Layer 10 of a small transformer language model trained on English Wikipedia (16 layers, counted from 0, width 64).
A neuron's activation on a vector x is GELU(weights . x), where the dot is the dot product.

Input weights of the MLP neurons that the questions are about. A number n stands for (n - 500) times 0.0021.
n8: 633 701 513 459 471 157 509 820 642 326 391 695 524 249 427 536 463 478 581 551 598 591 519 652 330 478 295 505 615 545 637 380 475 477 505 462 220 241 646 602 393 671 687 698 315 328 267 710 364 638 485 272 451 566 446 486 601 547 220 80 222 561 581 398
n11: 722 442 447 289 324 375 452 695 532 443 688 563 225 646 564 490 210 467 588 429 356 648 434 621 456 599 425 539 514 377 351 509 768 576 327 747 833 421 377 668 496 593 693 183 713 597 369 579 439 439 752 559 367 487 483 576 513 553 277 487 603 408 594 831
n19: 619 332 585 561 458 431 595 439 675 876 370 414 356 294 305 619 634 500 470 582 778 811 605 669 322 615 435 597 356 360 698 352 519 732 463 662 234 399 232 448 444 356 419 600 463 544 436 617 604 504 475 651 566 636 596 706 333 505 361 177 569 645 246 434
n46: 442 469 446 559 441 416 385 832 715 150 268 507 458 134 500 654 565 407 504 474 392 532 554 257 326 620 543 520 448 615 805 663 613 584 458 513 429 404 524 649 207 409 422 454 388 270 450 437 273 432 603 433 565 512 599 647 517 554 310 550 454 611 412 577
n60: 323 423 408 336 514 695 737 722 378 415 465 759 803 559 369 235 469 391 393 379 603 400 608 544 369 538 704 574 448 448 692 465 552 660 536 752 418 457 504 620 245 478 420 361 590 660 349 368 558 365 592 389 378 855 724 452 514 662 595 555 148 482 358 328
n82: 358 427 436 639 653 845 636 842 536 415 280 404 640 586 341 267 336 676 411 443 533 303 705 709 397 460 492 492 387 451 558 450 720 331 603 478 447 604 574 460 589 537 460 453 603 553 353 630 734 529 523 297 317 607 574 521 435 402 725 522 617 101 556 460
n128: 317 452 468 687 565 457 437 156 610 660 337 447 375 768 400 389 500 544 593 363 592 451 356 629 297 250 624 245 576 533 324 292 282 292 662 638 257 549 349 483 456 387 589 411 704 610 686 448 462 682 463 516 350 373 577 427 370 279 431 466 517 576 577 435
n149: 361 737 629 550 562 413 345 518 622 509 419 430 650 491 453 651 768 613 381 450 391 825 500 330 539 285 369 567 463 562 953 300 527 637 583 306 401 381 462 380 586 583 441 210 496 421 770 463 388 612 622 496 455 383 276 508 522 543 397 469 205 509 583 429
n214: 656 456 574 666 543 595 486 601 183 519 269 289 246 383 581 566 440 316 593 584 904 495 172 518 378 369 465 536 470 504 418 656 554 455 387 767 397 460 572 505 230 469 524 486 669 370 255 287 514 681 298 478 651 392 320 703 471 547 366 192 605 732 700 259
n243: 344 662 422 720 551 652 446 414 639 517 119 515 641 504 386 527 306 473 584 417 395 351 475 537 508 527 595 472 328 420 423 422 540 271 707 487 556 332 585 720 350 368 723 600 719 640 356 210 437 378 428 436 522 408 677 250 509 651 508 377 691 533 593 211
n260: 427 504 656 331 519 327 392 458 401 716 525 630 648 659 849 465 740 420 539 273 525 248 364 549 401 699 534 447 333 452 273 544 533 522 363 210 578 147 574 714 538 431 339 423 600 582 576 539 370 523 495 470 443 577 686 313 343 631 301 601 459 267 436 854
n276: 362 246 401 542 229 594 566 545 266 676 742 631 410 456 580 919 391 611 672 793 644 339 526 388 500 525 371 453 565 424 278 491 565 335 553 509 424 332 602 577 413 449 781 487 429 369 525 496 491 508 333 621 311 337 792 288 324 487 508 772 518 439 343 441
n287: 402 346 236 691 481 584 449 510 287 435 495 788 495 439 521 743 130 522 557 358 556 496 533 473 402 539 531 450 373 411 361 395 710 299 659 344 584 691 500 706 320 411 243 477 477 344 266 372 440 408 455 734 117 472 522 321 415 863 398 448 509 800 524 476
n305: 603 488 373 500 395 483 424 737 696 640 467 588 631 577 558 756 492 356 597 607 705 459 368 684 402 504 524 421 667 508 467 181 630 406 621 652 586 500 364 597 355 345 451 513 710 426 468 719 517 782 495 565 451 449 496 389 688 615 251 401 843 165 591 381
n323: 428 699 516 726 435 372 454 305 500 374 232 447 556 728 714 339 724 394 488 443 596 536 454 401 555 614 317 520 571 553 406 297 456 447 466 230 520 295 715 600 735 331 386 424 331 399 390 396 475 269 414 272 447 403 682 569 560 449 685 453 513 400 227 405
n339: 540 521 529 214 419 202 291 617 559 321 240 591 343 685 880 615 500 410 655 437 466 572 619 633 491 315 338 479 732 496 636 483 357 487 500 522 471 500 525 405 637 643 739 443 500 403 447 546 461 549 172 362 372 315 470 775 716 196 412 487 397 378 460 428
n377: 464 377 525 414 583 269 611 408 453 638 510 363 839 487 671 392 672 596 581 488 299 478 621 364 774 735 627 696 377 642 435 487 434 453 500 514 290 571 435 398 669 701 631 222 622 552 425 645 348 269 771 415 238 379 126 461 436 464 406 350 340 438 432 602
n401: 434 504 358 554 540 531 336 589 554 284 605 719 518 500 591 363 329 386 322 457 472 325 926 432 452 390 274 610 592 250 660 393 778 592 610 522 442 312 500 393 521 587 377 513 522 650 419 615 591 645 298 529 350 483 421 475 735 504 807 355 544 190 297 500
n415: 491 395 720 330 527 172 557 587 653 562 368 676 709 437 569 408 631 300 648 368 597 509 518 552 322 696 622 405 190 547 392 504 645 483 365 446 700 406 560 633 181 687 453 473 294 103 483 677 522 378 394 492 347 282 436 594 427 429 368 505 695 628 617 440
n433: 730 668 464 581 513 470 458 326 535 542 626 595 405 747 338 199 563 623 230 432 704 533 271 703 559 738 757 661 630 594 414 358 527 374 517 396 204 464 426 666 544 443 349 390 453 744 405 536 454 755 587 416 655 398 520 418 569 487 411 650 453 597 362 565
n447: 462 441 613 568 811 613 644 709 678 521 463 249 487 638 462 332 590 403 223 175 482 560 658 500 171 636 472 480 583 640 278 492 732 648 513 504 393 658 408 363 484 564 391 442 458 436 512 378 488 318 415 397 396 354 516 616 636 362 416 348 432 496 542 260
n450: 586 131 475 509 744 473 629 528 411 576 751 395 734 419 631 613 597 525 577 359 642 383 509 302 482 475 547 526 519 552 552 191 514 677 518 207 303 476 665 482 568 371 561 540 644 379 366 577 496 916 771 240 533 513 422 565 317 401 620 550 623 518 295 653
n453: 827 225 610 843 529 59 428 667 756 500 309 525 391 354 505 292 340 411 537 510 836 209 444 632 489 668 632 685 589 597 429 517 594 462 681 837 270 322 651 477 521 473 453 35 342 393 364 250 662 462 730 495 249 601 865 716 677 567 436 398 363 177 398 327

Each question shows a token from some text and the vector x that enters the MLP there. A number n stands for (n - 500) times 0.0078.

"/": 549 570 274 353 578 460 646 470 639 621 423 456 522 350 719 561 326 617 572 538 419 388 377 332 553 510 715 523 656 633 475 517 302 404 556 289 516 624 434 593 474 623 535 858 575 402 597 515 571 310 433 557 717 692 420 563 596 589 814 562 479 465 746 483
The neuron with the highest activation: n243

".": 756 441 257 431 468 414 659 422 822 474 609 344 438 236 609 352 567 549 380 560 289 503 423 449 556 340 635 500 728 610 380 472 381 431 365 519 356 522 624 538 637 461 470 688 500 332 515 344 538 302 422 581 472 732 587 684 530 573 537 630 643 288 456 538
Which two neurons fire most, strongest first? n453, n323

",": 694 517 424 391 519 491 818 473 720 383 559 283 494 283 589 316 402 492 306 590 397 593 417 306 567 303 561 517 819 524 522 476 470 452 446 545 474 367 625 483 656 475 495 703 524 237 668 457 512 236 313 576 430 674 499 591 495 607 539 606 599 338 502 480
The neuron with the highest activation: n323

" fa": 495 416 325 418 451 310 589 442 833 577 549 473 298 506 618 528 511 571 473 645 388 564 186 415 506 274 621 507 482 565 385 552 316 439 328 427 544 439 336 435 658 380 460 696 411 451 555 484 668 385 292 821 613 562 385 382 468 548 738 650 421 533 581 374
Which neuron fires most, and how strongly? n128, at about 1.5

" writing": 560 523 366 303 576 444 681 440 749 600 580 456 575 363 516 620 492 574 478 624 334 455 302 546 525 380 766 348 742 658 650 431 492 472 486 515 623 504 438 424 584 430 550 720 292 362 501 542 716 346 408 599 547 787 288 544 558 632 652 663 652 467 715 520
Which neuron fires most, and how strongly? n305, at about 2.3

" played": 526 554 293 499 457 442 642 391 874 511 573 404 541 450 550 564 497 538 258 547 428 481 335 395 504 379 688 330 752 563 495 561 399 279 333 574 480 480 496 421 609 415 681 777 403 406 692 541 636 304 388 580 627 591 357 595 455 503 612 606 669 442 469 231
Which two neurons fire most, strongest first? n128, n305

" Through": 687 616 390 314 411 573 624 505 684 472 554 365 557 450 553 384 364 531 249 542 197 525 272 423 566 490 716 496 776 496 416 513 445 398 555 520 442 482 487 369 541 384 484 592 515 337 561 518 648 231 379 585 679 734 387 489 645 432 702 734 516 353 385 373
Which neuron fires most, and how strongly? n433, at about 1.1

"ed": 526 468 449 530 392 598 654 490 739 547 433 470 435 247 520 581 370 741 312 560 387 547 355 563 484 458 611 405 494 407 411 581 470 348 419 532 435 706 431 508 752 314 648 729 562 467 624 566 609 311 279 707 688 770 411 603 457 515 509 489 679 629 329 311
Which two neurons fire most, strongest first? n19, n243

" Borough": 596 503 441 459 518 548 793 386 688 531 593 523 609 341 590 405 424 544 476 480 330 454 164 473 552 491 621 456 798 752 639 624 436 506 229 336 557 375 494 555 401 452 532 558 360 351 508 473 573 377 341 691 608 720 327 641 603 473 575 677 565 525 561 703
Which three neurons fire most, strongest first? n46, n415, n433

" n": 521 390 218 352 583 496 694 544 709 556 757 599 461 380 666 458 533 487 499 623 534 650 326 416 600 355 459 620 695 555 613 489 384 359 206 255 508 501 431 543 652 529 457 446 439 364 691 568 652 326 290 774 532 615 288 431 520 481 663 511 500 475 456 481
The neuron with the highest activation: n149

" fiction": 576 478 434 372 506 449 742 439 786 491 667 435 431 332 675 600 472 503 351 552 420 384 248 597 601 364 713 416 849 699 547 522 385 515 373 506 632 522 465 584 596 394 483 722 339 512 555 424 680 399 385 577 551 807 451 624 512 662 663 518 519 451 594 584
The neuron with the highest activation: n305

" followed": 527 424 427 459 565 382 660 435 861 430 588 396 473 368 539 464 381 444 333 468 348 383 418 407 505 328 643 430 829 614 474 547 314 184 337 566 455 520 446 411 657 378 496 628 569 465 575 349 769 446 362 662 641 707 460 641 594 516 516 593 605 387 455 360
Which two neurons fire most, strongest first? n453, n128

" it": 616 446 565 393 684 561 703 520 722 634 545 405 408 62 445 473 438 580 498 646 322 741 533 450 515 511 623 428 705 505 474 509 452 519 270 513 622 649 437 379 489 568 419 717 443 591 656 442 603 402 428 665 507 747 343 616 621 402 657 727 519 485 500 593
Which two neurons fire most, strongest first? n19, n447

"rove": 643 503 437 345 485 571 581 345 779 403 770 433 671 354 646 281 395 564 404 598 395 455 338 478 701 254 822 405 533 586 559 769 441 398 361 478 582 493 381 355 667 488 406 627 436 486 524 493 542 425 357 500 575 657 286 519 410 687 515 500 443 597 608 426
The neuron with the highest activation: n377

" time": 659 518 383 404 495 539 801 389 613 421 479 362 507 315 513 558 419 505 236 562 412 713 394 327 597 255 703 547 741 442 592 592 497 350 437 492 568 422 642 454 622 423 444 772 478 400 568 380 461 293 379 570 481 776 403 712 501 597 418 519 674 361 580 446
The neuron with the highest activation: n46

" six": 527 669 276 304 406 510 871 463 633 562 570 478 456 476 550 423 399 503 300 641 490 472 392 428 487 425 613 607 767 468 655 702 348 393 484 480 584 439 534 586 633 552 485 640 457 531 483 468 640 421 352 670 417 696 330 774 605 473 563 689 739 360 698 473
The neuron with the highest activation: n339

"rod": 371 526 314 400 553 605 708 578 647 385 628 527 600 447 465 492 426 595 514 566 376 506 250 453 731 563 741 518 537 616 333 598 327 427 622 470 780 668 412 477 676 390 465 764 647 437 565 487 568 407 298 846 601 563 451 425 562 603 410 654 608 511 348 422
The neuron with the highest activation: n287

"hing": 614 380 400 418 538 354 686 413 790 491 611 321 543 350 645 523 311 523 458 522 393 411 297 491 656 417 706 426 901 707 554 550 394 331 403 500 455 532 467 494 625 402 571 692 377 375 448 399 765 429 503 581 508 693 515 606 562 616 607 619 559 322 535 581
Which neuron fires most, and how strongly? n453, at about 4.7

"\n\n": 728 427 382 436 560 388 803 445 681 507 584 277 406 286 574 420 462 555 298 496 320 494 381 375 627 266 619 509 670 444 458 592 343 434 540 503 440 396 523 664 432 404 528 677 570 330 476 394 505 216 469 498 473 755 553 758 664 526 614 639 552 348 415 493
Which three neurons fire most, strongest first? n453, n46, n323

"a": 637 482 483 502 528 594 774 417 657 612 681 562 425 261 596 430 548 411 425 345 288 667 313 356 643 504 591 514 773 713 696 559 423 492 265 216 680 621 531 554 616 381 440 624 548 468 623 563 528 350 401 574 561 688 331 430 588 373 558 551 539 433 611 405
Which neuron fires most, and how strongly? n149, at about 0.87

"o": 615 577 507 413 488 538 822 404 678 566 685 575 447 233 700 550 580 482 302 405 348 664 343 408 569 366 526 462 899 562 573 608 438 502 307 265 613 567 496 481 544 423 473 672 549 421 602 442 695 324 404 526 519 647 282 426 458 487 540 587 608 346 495 481
Which neuron fires most, and how strongly? n450, at about 0.51

"2023": 498 600 543 608 639 507 799 413 557 527 560 456 344 225 430 476 394 380 337 592 347 301 249 467 514 322 599 416 707 531 538 650 362 407 240 396 743 510 497 607 579 667 489 584 474 469 529 381 508 274 440 610 485 698 297 374 614 590 673 615 628 585 508 418
Which two neurons fire most, strongest first? n243, n214

"ge": 549 418 474 368 453 529 853 535 614 402 752 549 625 335 713 400 225 546 420 526 378 460 416 380 527 360 529 465 845 533 665 698 261 483 335 401 597 471 501 578 407 488 527 654 454 543 397 361 571 446 362 464 635 736 364 356 541 472 670 582 494 423 613 527
Which two neurons fire most, strongest first? n60, n401

" at": 636 684 405 490 439 475 555 396 729 568 495 501 347 370 516 434 239 350 322 631 321 500 431 280 432 371 454 445 868 693 432 668 307 399 274 512 542 378 659 447 413 448 509 558 502 213 639 492 515 353 441 605 532 617 412 404 605 521 642 652 594 524 473 352
Which neuron fires most, and how strongly? n46, at about 1.7

"=": 763 499 373 550 372 550 686 438 778 371 576 265 420 345 584 529 417 510 369 629 286 595 356 336 515 411 693 369 520 509 459 540 308 347 400 378 560 696 578 507 517 484 592 819 523 388 474 576 537 357 326 548 521 705 643 699 613 573 657 633 569 408 507 598
The neuron with the highest activation: n46

"cho": 574 494 483 481 525 444 679 421 720 711 607 509 617 320 741 377 470 638 241 517 323 602 371 463 593 346 544 474 619 514 677 656 279 515 174 175 638 487 441 475 524 455 405 639 424 448 659 502 685 329 376 487 593 648 327 521 416 438 592 466 556 500 621 477
The neuron with the highest activation: n149

" the": 697 500 418 435 470 275 759 393 771 574 610 253 455 348 547 364 318 511 411 502 491 455 408 456 648 394 703 465 872 645 554 653 341 426 332 562 507 570 525 605 622 552 497 614 485 303 468 452 691 357 438 640 422 605 566 608 556 404 615 574 478 264 469 566
The neuron with the highest activation: n453

"oll": 524 619 536 331 538 459 665 451 717 594 592 592 574 238 740 452 496 588 380 404 328 495 222 447 525 484 529 406 762 662 543 677 274 475 428 284 671 464 573 554 600 357 385 727 414 509 555 453 613 319 295 566 651 780 364 517 586 488 519 480 596 503 563 573
Which neuron fires most, and how strongly? n260, at about 2.6